Layer 5 of a small transformer language model trained on English Wikipedia (8 layers, counted from 0, width 64).
A neuron adds its activation times its output weights to the MLP's output. To switch it off is to set its activation to zero at one token and run the rest of the model.

Output weights of the MLP neurons that the questions are about. A number n stands for (n - 500) times 0.00042.
n0: 557 612 652 565 764 541 398 252 535 404 570 637 516 583 577 476 280 611 782 381 249 563 446 583 667 652 443 402 463 434 493 358 452 728 253 644 549 703 468 171 436 705 420 629 345 180 498 534 465 692 439 381 414 394 470 783 732 376 696 534 384 426 573 726
n30: 404 385 552 555 568 450 555 528 380 593 470 562 519 566 265 644 511 418 541 447 541 548 450 696 520 654 507 522 317 469 331 488 565 534 653 552 470 475 547 441 446 607 518 530 575 528 569 495 575 461 420 746 529 637 517 489 291 28 434 537 600 536 600 420
n73: 352 576 491 663 485 450 553 421 587 533 458 645 627 495 414 386 662 475 446 699 402 454 476 339 450 537 589 294 418 525 713 521 342 360 471 338 526 496 502 587 393 476 497 507 656 553 481 482 551 454 547 619 436 540 535 506 480 926 609 366 469 561 472 643
n75: 436 573 653 490 592 484 128 458 478 430 369 596 300 361 350 626 519 318 377 442 307 395 416 545 369 485 578 561 594 532 358 528 869 433 335 506 356 459 804 737 458 321 378 369 637 418 530 505 378 524 430 566 422 218 491 542 367 296 662 420 406 346 430 194
n92: 667 451 617 660 423 341 586 243 522 376 694 712 658 484 493 386 266 763 529 440 457 328 542 524 359 405 371 348 535 522 501 552 445 499 596 375 568 626 448 346 621 584 574 553 386 466 587 404 602 455 339 625 384 434 511 544 686 490 360 463 597 271 381 807
n95: 502 515 311 514 432 531 560 484 498 542 449 339 788 502 490 581 550 518 510 286 459 639 388 446 492 325 551 633 632 596 464 493 580 610 508 588 733 507 441 457 389 547 635 378 535 575 558 494 418 311 435 545 374 680 312 456 701 440 579 557 498 785 739 497
n101: 474 582 613 560 654 669 394 595 526 266 618 464 540 498 545 479 550 525 445 617 402 564 554 292 661 265 628 422 520 668 656 562 525 427 470 406 548 343 402 326 344 319 241 500 466 534 455 740 479 705 553 371 383 656 485 445 506 634 385 510 359 287 499 551
n134: 445 447 410 512 405 429 598 476 337 688 409 382 699 451 490 517 374 671 641 521 568 407 474 576 620 532 540 558 430 353 481 488 567 582 396 481 432 497 491 628 326 466 407 573 576 626 356 480 459 403 483 531 372 544 475 442 453 207 411 598 564 580 746 469
n139: 464 396 384 569 555 342 754 258 430 778 314 764 571 450 319 483 511 402 599 606 507 485 402 675 559 573 600 558 515 597 551 460 499 516 595 601 582 519 488 602 282 698 551 510 568 516 491 426 507 425 551 389 366 719 375 535 436 574 398 542 636 579 433 157
n155: 453 427 486 531 519 478 694 429 684 459 778 346 422 584 512 556 435 539 299 497 431 620 595 405 425 438 486 328 572 564 588 724 205 464 374 524 381 548 473 402 576 324 253 495 556 499 560 589 569 467 486 512 580 460 479 434 594 692 635 575 551 301 450 628
n170: 410 735 435 529 464 590 380 536 275 683 662 293 654 512 394 606 540 414 592 405 398 561 385 592 642 516 717 606 510 419 401 403 308 577 535 715 480 530 585 385 665 559 690 403 495 586 517 536 477 627 534 324 380 710 297 669 736 203 514 330 521 525 567 491
n216: 449 457 319 316 416 348 551 394 391 629 116 580 507 364 466 680 493 438 545 742 415 348 533 377 309 364 542 291 262 558 541 478 453 688 543 551 413 500 441 459 474 274 453 674 467 580 634 654 546 687 536 468 563 553 571 425 293 267 419 421 506 498 412 599
n217: 641 432 249 631 632 400 455 519 404 534 630 606 473 680 493 325 616 413 517 546 343 482 402 507 441 501 647 408 373 569 466 555 462 469 498 441 696 479 718 327 448 507 465 367 556 457 540 521 585 654 716 537 416 653 338 520 471 726 467 619 520 406 458 616
n229: 470 436 340 504 475 394 446 483 408 792 574 448 493 726 501 600 374 525 557 570 495 432 529 424 594 563 669 420 398 568 514 632 573 500 562 598 598 613 543 541 442 473 501 551 599 566 412 433 614 547 583 578 551 732 433 533 340 41 544 537 682 485 534 382
n237: 650 392 762 450 637 460 354 484 338 454 429 601 600 533 348 532 493 513 425 453 571 649 466 324 495 669 394 559 325 666 483 459 418 259 555 420 595 479 643 452 535 625 425 564 306 456 686 324 461 440 523 354 419 681 679 550 655 784 547 489 530 348 610 679
n244: 569 436 512 531 429 590 283 265 617 205 515 271 813 714 499 404 376 492 395 371 574 237 662 314 326 418 351 351 639 492 623 537 427 472 348 608 495 568 488 678 552 536 424 499 560 490 749 493 542 430 528 559 528 396 591 330 333 724 460 582 651 419 341 327

Each question names a token from some text and the token that comes next. It shows the activations a of the neurons there, in the order above. A number n stands for (n - 500) times 0.014.

Then comes g, the gradient of the next token's log-probability with respect to the MLP's output, scaled to length 1. A neuron's effect is roughly proportional to its activation times (output weights . g). A number n stands for (n - 500) times 0.001.

"al", then "is"
a: 498 507 505 499 519 525 485 636 481 468 506 494 408 502 498 507
g: 547 594 570 645 526 505 275 434 442 443 805 655 676 528 517 289 472 606 421 468 393 463 585 522 624 374 432 350 402 587 633 412 527 638 623 505 451 690 416 425 516 445 632 551 288 152 785 605 622 367 328 557 429 661 392 552 423 547 380 500 622 321 443 619
Switching off which neuron hurts the next token most? n92

"-", then " Minister"
a: 485 429 489 502 498 497 422 503 512 498 500 492 503 422 521 500
g: 576 597 440 426 461 522 599 684 513 446 100 283 612 472 592 629 408 528 573 548 600 597 767 596 570 539 550 672 539 341 688 401 569 647 201 560 357 396 411 598 572 508 548 468 574 614 220 382 396 403 505 575 454 373 426 446 464 430 678 545 308 640 630 534
Switching off which neuron hurts the next token most? n101

"'s", then " All"
a: 512 496 507 499 498 474 507 533 494 508 501 498 502 507 548 493
g: 493 548 713 270 284 389 454 507 393 426 399 448 331 429 427 428 371 290 430 581 667 309 344 150 765 585 323 275 649 357 391 427 376 513 591 517 358 421 586 465 325 416 422 366 439 621 437 545 482 543 578 503 490 408 635 601 612 431 388 632 450 545 368 540
Switching off which neuron hurts the next token most? n95

"itiz", then "en"
a: 491 484 491 496 498 499 475 764 498 500 510 511 465 578 482 498
g: 462 569 532 432 527 435 447 592 356 640 446 577 648 382 389 355 430 618 304 451 370 619 449 443 694 695 467 637 558 635 459 432 468 489 340 195 460 344 766 555 407 288 386 591 145 480 479 485 431 590 716 464 346 535 418 573 720 467 660 479 573 407 494 655
Switching off which neuron hurts the next token most? n134

" of", then " Business"
a: 502 471 526 515 497 511 503 496 477 504 473 499 491 255 508 500
g: 586 557 312 649 421 364 625 542 544 448 577 709 427 699 477 637 431 349 622 546 695 648 530 588 310 755 543 665 414 509 596 387 673 553 464 308 402 560 329 597 372 534 556 684 352 520 298 430 517 290 565 596 722 311 556 421 611 628 591 378 446 298 490 575
Which two neurons, each switched off alone, lower its probability most, in order? n229, n170

" for", then " kind"
a: 503 339 604 499 495 506 526 509 512 504 507 484 500 267 501 531
g: 394 501 525 487 482 564 514 394 591 704 499 346 684 432 602 730 522 626 339 261 584 654 366 412 454 654 384 645 533 593 472 814 532 643 337 547 571 415 464 309 464 484 632 839 620 586 319 584 550 354 676 510 722 400 509 461 634 548 372 413 479 384 510 533
Switching off which neuron hurts the next token most? n30

" and", then " play"
a: 495 469 500 496 500 522 500 535 503 500 434 478 501 494 561 494
g: 479 359 824 405 472 418 630 618 659 393 744 416 441 459 381 513 601 372 587 442 549 509 282 182 460 480 399 377 598 602 541 346 668 677 599 557 309 414 385 472 246 486 437 566 374 551 639 486 485 290 394 619 562 484 429 624 494 505 257 367 663 542 464 482
Which two neurons, each switched off alone, lower its probability most, in order? n170, n237

" Carolina", then " and"
a: 501 498 497 498 500 505 493 526 545 426 523 500 491 508 500 495
g: 630 258 345 456 394 519 411 385 524 448 696 552 270 392 543 549 341 534 459 522 403 427 375 442 694 694 694 518 529 510 547 811 586 569 324 263 488 610 726 209 312 437 494 340 650 436 422 583 344 595 479 503 477 449 436 445 661 602 396 614 437 369 520 483
Which neuron, switched off, raises the next token's probability most? n155

" ass", then "ists"
a: 604 500 513 479 509 508 491 587 492 501 500 500 491 500 498 488
g: 214 698 692 551 393 415 579 215 341 410 606 476 614 560 483 571 457 364 525 684 359 704 514 334 483 468 463 474 649 520 544 644 605 462 531 547 604 552 575 405 648 825 464 530 333 417 469 537 717 377 486 658 467 459 682 698 588 628 582 493 723 603 473 408
Switching off which neuron hurts the next token most? n0

".", then " ("
a: 499 501 488 507 523 501 494 611 487 497 538 513 503 497 577 471
g: 461 326 306 442 513 356 619 369 438 261 501 676 623 509 383 269 542 644 482 667 405 543 305 312 431 530 504 384 449 477 550 167 510 346 783 468 630 426 341 437 337 482 447 577 474 628 513 522 691 315 627 565 465 554 515 533 432 472 530 750 600 608 517 681
Which two neurons, each switched off alone, lower its probability most, in order? n237, n134

" opened", then " for"
a: 490 429 627 498 484 509 503 556 511 544 501 510 484 497 502 542
g: 396 542 280 495 496 423 568 473 385 481 561 483 516 439 303 547 356 510 462 657 505 486 220 463 577 502 722 473 422 698 649 517 421 508 441 519 656 425 602 453 241 494 755 537 311 565 589 334 376 423 438 908 482 559 717 617 613 513 295 439 610 516 494 660
Switching off which neuron hurts the next token most? n73

"ral", then "ization"
a: 507 502 500 503 499 461 505 611 482 506 502 490 452 568 505 498
g: 460 480 336 344 350 500 381 408 612 640 542 543 561 619 610 384 257 487 516 147 504 682 614 251 712 458 535 620 476 285 519 622 559 596 419 645 455 476 332 448 719 413 439 796 442 595 559 520 380 405 611 623 442 564 439 514 664 480 404 287 424 506 461 629
Which neuron, switched off, raises the next token's probability most? n95

" M", then "i"
a: 486 500 493 500 501 459 497 617 563 500 509 497 449 507 508 501
g: 698 393 574 426 428 574 492 440 386 248 456 400 497 145 373 416 578 634 466 632 457 457 737 470 614 493 526 753 460 453 406 596 580 481 514 341 525 598 747 528 653 638 454 468 384 402 602 502 504 580 409 371 738 815 371 445 419 686 485 419 470 352 396 392
Switching off which neuron hurts the next token most? n95

" Sum", then "mit"
a: 495 500 494 493 499 472 489 666 515 498 500 492 464 483 511 509
g: 522 552 510 399 367 531 350 514 544 626 457 494 472 546 617 293 467 519 519 339 431 353 618 713 371 475 375 363 748 619 640 472 503 331 317 510 178 506 265 521 624 525 384 746 441 673 484 254 572 606 545 479 458 357 632 598 646 323 658 455 624 609 657 518
Which neuron, switched off, raises the next token's probability most? n139

".", then "9"
a: 519 453 502 495 508 501 506 504 502 501 490 498 495 514 496 501
g: 514 571 532 587 671 617 377 304 668 617 289 442 579 449 679 610 612 814 460 295 633 403 359 497 334 499 513 441 542 460 324 419 421 449 384 599 497 379 625 574 560 498 529 614 373 267 775 558 615 277 549 498 606 480 505 406 510 248 319 621 518 479 298 502
Which neuron, switched off, raises the next token's probability most? n30

" of", then " Post"
a: 499 499 500 491 495 482 477 563 502 497 482 492 499 397 521 488
g: 338 845 660 342 658 441 352 674 579 296 434 503 544 512 663 713 494 439 447 537 400 602 541 650 437 678 431 359 560 415 482 678 659 462 510 575 553 327 517 583 371 544 529 784 304 467 450 475 508 584 418 732 449 616 433 587 361 433 705 445 512 489 731 596
Which neuron, switched off, raises the next token's probability most? n229

"mith", then " died"
a: 506 501 499 504 501 498 502 725 516 500 499 519 439 500 498 467
g: 682 572 560 338 372 666 232 738 284 630 422 625 334 462 528 528 692 557 383 547 400 435 443 813 485 256 518 554 454 606 484 533 492 648 557 417 447 577 680 473 548 484 519 554 409 334 659 603 431 531 336 330 236 401 543 600 510 355 448 590 393 562 632 339
Switching off which neuron hurts the next token most? n244

".\n\n", then "Col"
a: 498 159 549 505 503 500 516 496 493 495 494 491 514 459 510 523
g: 751 595 402 417 319 234 558 301 502 424 273 414 557 534 606 451 623 225 623 512 676 328 599 523 249 618 440 712 496 469 516 519 570 481 344 506 529 480 340 615 395 487 826 427 560 644 574 626 341 517 641 406 497 531 555 430 499 534 633 637 505 453 416 326
Switching off which neuron hurts the next token most? n30

" p", then "anc"
a: 486 500 519 498 500 512 487 521 487 502 501 499 472 484 495 499
g: 315 489 488 505 366 332 544 455 634 417 537 573 610 490 385 624 494 600 372 429 366 401 664 492 589 658 469 382 579 639 601 299 518 649 256 762 653 639 409 567 426 526 299 560 652 464 374 608 622 413 372 324 450 632 185 354 458 451 526 653 327 388 514 291
Which neuron, switched off, raises the next token's probability most? n139

")", then " on"
a: 523 472 482 506 502 490 499 503 501 495 502 418 505 497 511 500
g: 540 477 575 404 598 654 426 500 587 532 649 394 446 483 335 394 450 675 739 530 601 416 420 742 650 516 683 392 486 710 442 441 321 363 480 801 600 563 667 537 480 363 488 470 432 242 513 397 710 768 433 340 616 541 518 530 781 572 486 383 559 374 480 467
Which two neurons, each switched off alone, lower its probability most, in order? n216, n0

" Finance", then ":"
a: 512 499 505 496 499 482 526 558 542 457 492 500 424 508 520 498
g: 210 400 511 467 490 527 451 553 538 460 641 546 463 587 371 288 752 471 546 502 586 535 637 338 598 209 595 274 522 631 502 468 274 375 549 769 682 430 521 517 273 680 580 600 358 590 539 532 657 368 604 353 518 524 493 487 307 582 306 566 597 639 588 499
Which two neurons, each switched off alone, lower its probability most, in order? n139, n101

"S", then "ports"
a: 487 500 496 500 504 510 489 543 485 460 500 492 502 506 498 501
g: 561 558 640 431 505 561 421 355 423 526 389 542 415 367 772 285 511 355 562 356 305 400 427 327 563 390 565 717 494 533 687 717 483 290 641 404 449 570 409 684 645 415 827 597 493 621 427 426 341 618 569 502 643 530 573 469 622 332 652 353 372 440 625 436
Switching off which neuron hurts the next token most? n155

" to", then " gradu"
a: 489 148 572 503 495 515 527 509 507 500 484 502 496 283 530 530
g: 556 542 253 487 576 526 499 542 586 503 342 448 568 725 609 760 612 501 484 664 408 599 658 403 276 550 495 738 640 556 531 507 789 650 549 581 362 659 363 553 394 385 657 452 410 553 539 493 360 195 380 653 393 438 519 642 593 396 564 291 465 328 486 531
Switching off which neuron hurts the next token most? n95

" (", then "/"
a: 503 365 500 525 503 491 497 552 540 529 511 509 484 499 483 525
g: 324 527 310 428 638 457 561 531 368 501 766 398 237 472 373 649 504 565 471 377 552 627 628 689 533 412 605 652 534 421 357 478 695 607 442 726 791 652 546 522 475 440 512 305 374 477 503 413 536 553 410 376 374 710 490 667 446 588 630 425 267 531 380 681
Switching off which neuron hurts the next token most? n170

"en", then "ship"
a: 517 512 505 494 501 491 499 585 462 491 534 498 491 499 562 501
g: 582 624 379 389 249 312 453 399 684 659 420 598 681 490 627 241 570 514 605 360 506 628 546 253 522 379 429 385 661 552 538 583 479 491 455 739 511 507 498 290 485 424 586 795 596 655 378 542 519 518 573 417 484 373 452 347 665 269 385 460 401 303 523 593
Which neuron, switched off, raises the next token's probability most? n237

" date", then " |\n"
a: 506 500 498 504 499 510 508 534 497 501 497 507 475 489 488 502
g: 280 513 602 354 562 507 664 430 450 451 433 467 600 389 598 418 557 392 603 473 524 621 238 588 601 461 258 441 531 453 491 542 477 407 541 486 380 566 543 564 407 568 406 745 496 483 693 865 331 518 470 533 643 315 302 366 474 367 202 229 519 576 383 584
Switching off which neuron hurts the next token most? n217

" E", then "ten"
a: 501 501 491 500 518 499 510 618 543 505 497 500 457 501 532 500
g: 561 426 341 645 430 352 682 535 555 610 449 644 495 364 540 641 777 580 369 377 484 624 563 360 173 364 638 700 385 489 430 508 430 501 625 310 590 381 495 714 399 209 560 571 551 493 498 436 446 476 589 474 642 518 701 400 413 642 341 572 380 415 338 345
Which neuron, switched off, raises the next token's probability most? n134

" (", then "2"
a: 501 441 494 510 497 512 511 526 518 505 506 503 486 511 436 514
g: 480 605 449 558 224 529 470 549 590 518 277 190 626 411 608 596 396 552 564 475 537 265 470 441 750 513 603 514 506 526 414 518 461 441 496 590 224 362 369 583 526 569 507 601 756 525 299 543 399 373 490 469 580 188 297 436 415 273 551 480 552 669 630 502
Switching off which neuron hurts the next token most? n237

");", then " McD"
a: 485 387 502 526 502 497 500 517 493 477 519 513 536 455 497 500
g: 490 469 448 545 441 386 521 393 463 680 614 683 580 560 661 534 488 214 438 875 409 645 559 437 328 640 359 567 500 377 611 412 248 625 545 466 460 661 242 504 283 396 331 628 504 585 634 607 308 462 331 548 442 393 624 371 551 390 611 396 567 540 490 485
Which neuron, switched off, raises the next token's probability most? n217

",", then " "
a: 483 365 498 518 509 503 494 483 496 509 506 523 507 514 501 498
g: 610 748 583 601 405 376 405 221 406 580 220 593 643 526 537 300 736 385 542 403 374 430 472 333 390 528 449 567 486 474 502 395 455 309 738 337 461 333 473 754 538 641 554 668 265 441 534 514 586 539 537 340 553 600 514 519 652 578 619 528 447 665 632 451
Switching off which neuron hurts the next token most? n30

",", then " he"
a: 498 355 499 513 499 507 499 486 501 482 501 478 505 502 502 495
g: 474 517 376 317 287 606 492 347 439 501 545 583 449 411 331 615 411 541 365 515 422 670 603 732 416 572 367 592 529 676 646 447 446 762 347 698 563 654 214 601 760 464 405 420 459 635 636 538 342 634 463 381 359 612 411 530 642 434 422 359 641 327 576 512
Switching off which neuron hurts the next token most? n30

" Econom", then "y"
a: 487 507 502 500 519 477 500 678 503 490 496 498 406 561 503 502
g: 516 402 423 504 286 547 601 520 495 414 657 471 502 379 349 341 569 489 393 607 427 314 847 837 458 548 484 481 426 607 474 557 494 482 626 337 629 301 396 416 323 364 782 443 508 589 404 554 525 613 467 243 461 499 290 409 515 435 479 516 485 254 679 486
Which neuron, switched off, raises the next token's probability most? n217

" was", then " elected"
a: 504 454 519 504 499 507 512 518 493 489 500 413 500 478 553 480
g: 749 532 387 261 570 326 427 246 332 569 555 654 286 531 428 583 675 351 440 549 487 644 489 251 539 425 574 355 493 508 473 534 522 328 547 597 452 705 475 491 560 635 508 478 420 372 729 636 546 520 391 320 232 477 683 414 340 339 544 537 346 631 481 583
Switching off which neuron hurts the next token most? n237

" with", then " Parliament"
a: 521 428 497 499 505 512 495 526 518 500 507 500 502 447 595 509
g: 429 277 678 521 774 336 460 396 569 627 640 510 381 668 376 431 553 421 534 532 543 524 516 636 648 407 358 425 505 567 265 661 534 390 600 530 375 646 633 475 533 636 502 500 233 433 579 568 642 297 580 408 559 418 503 274 629 471 318 331 693 520 715 688
Switching off which neuron hurts the next token most? n237

";", then " a"
a: 488 14 600 514 508 500 517 500 499 500 493 455 513 431 507 512
g: 449 362 660 599 611 569 385 691 545 364 827 347 768 515 412 556 598 611 584 348 630 432 392 705 464 439 520 705 634 610 366 282 482 354 637 440 614 490 625 553 559 593 524 264 559 325 528 394 389 531 552 496 546 589 581 578 625 655 344 660 587 407 654 379
Switching off which neuron hurts the next token most? n216

" and", then " the"
a: 519 408 497 511 504 507 497 492 495 501 489 502 499 493 568 504
g: 472 432 520 464 604 543 373 377 764 324 713 332 591 432 471 382 589 608 750 171 429 419 576 778 568 494 455 539 391 476 444 379 447 419 593 594 549 257 599 486 391 592 465 283 561 319 502 507 259 676 629 404 440 482 433 545 457 599 546 736 514 517 634 418
Switching off which neuron hurts the next token most? n0

"ne", then "ur"
a: 511 503 513 516 490 489 494 626 491 500 491 482 454 511 502 471
g: 598 437 599 467 570 497 361 398 535 734 393 441 499 498 712 290 301 465 371 456 714 319 664 498 329 535 369 423 467 522 536 475 646 665 783 691 576 561 344 321 418 477 792 510 389 381 540 469 329 423 598 520 511 438 625 541 493 220 516 660 324 563 491 492
Which neuron, switched off, raises the next token's probability most? n73

"ma", then " mater"
a: 498 500 503 512 496 514 481 628 503 494 567 493 464 499 506 500
g: 648 384 744 398 642 340 368 539 626 535 305 513 785 487 456 393 448 513 168 620 579 426 502 650 280 622 340 623 500 521 489 416 657 591 552 463 473 604 501 432 341 602 572 433 575 607 446 472 487 500 744 406 542 319 456 513 623 144 478 586 421 509 661 504
Switching off which neuron hurts the next token most? n134

" Indust", then "ry"
a: 487 498 499 499 500 497 508 571 523 465 513 502 470 507 488 488
g: 288 402 602 229 341 505 506 379 628 614 681 703 403 611 514 415 645 455 435 564 516 491 423 586 523 345 443 542 631 675 503 552 502 378 618 645 651 490 329 288 691 637 306 616 625 759 434 647 633 643 611 322 476 553 577 493 508 533 502 450 436 576 284 275
Switching off which neuron hurts the next token most? n139

"0", then "1"
a: 800 502 484 499 500 505 489 504 502 485 502 520 491 492 507 498
g: 572 527 336 576 279 423 342 391 448 409 559 506 554 470 361 364 757 489 717 567 449 647 490 528 644 283 341 310 294 703 459 498 539 625 630 362 205 550 452 499 614 559 552 613 548 429 371 660 221 733 545 403 503 563 472 500 532 441 607 462 622 664 484 354
Switching off which neuron hurts the next token most? n0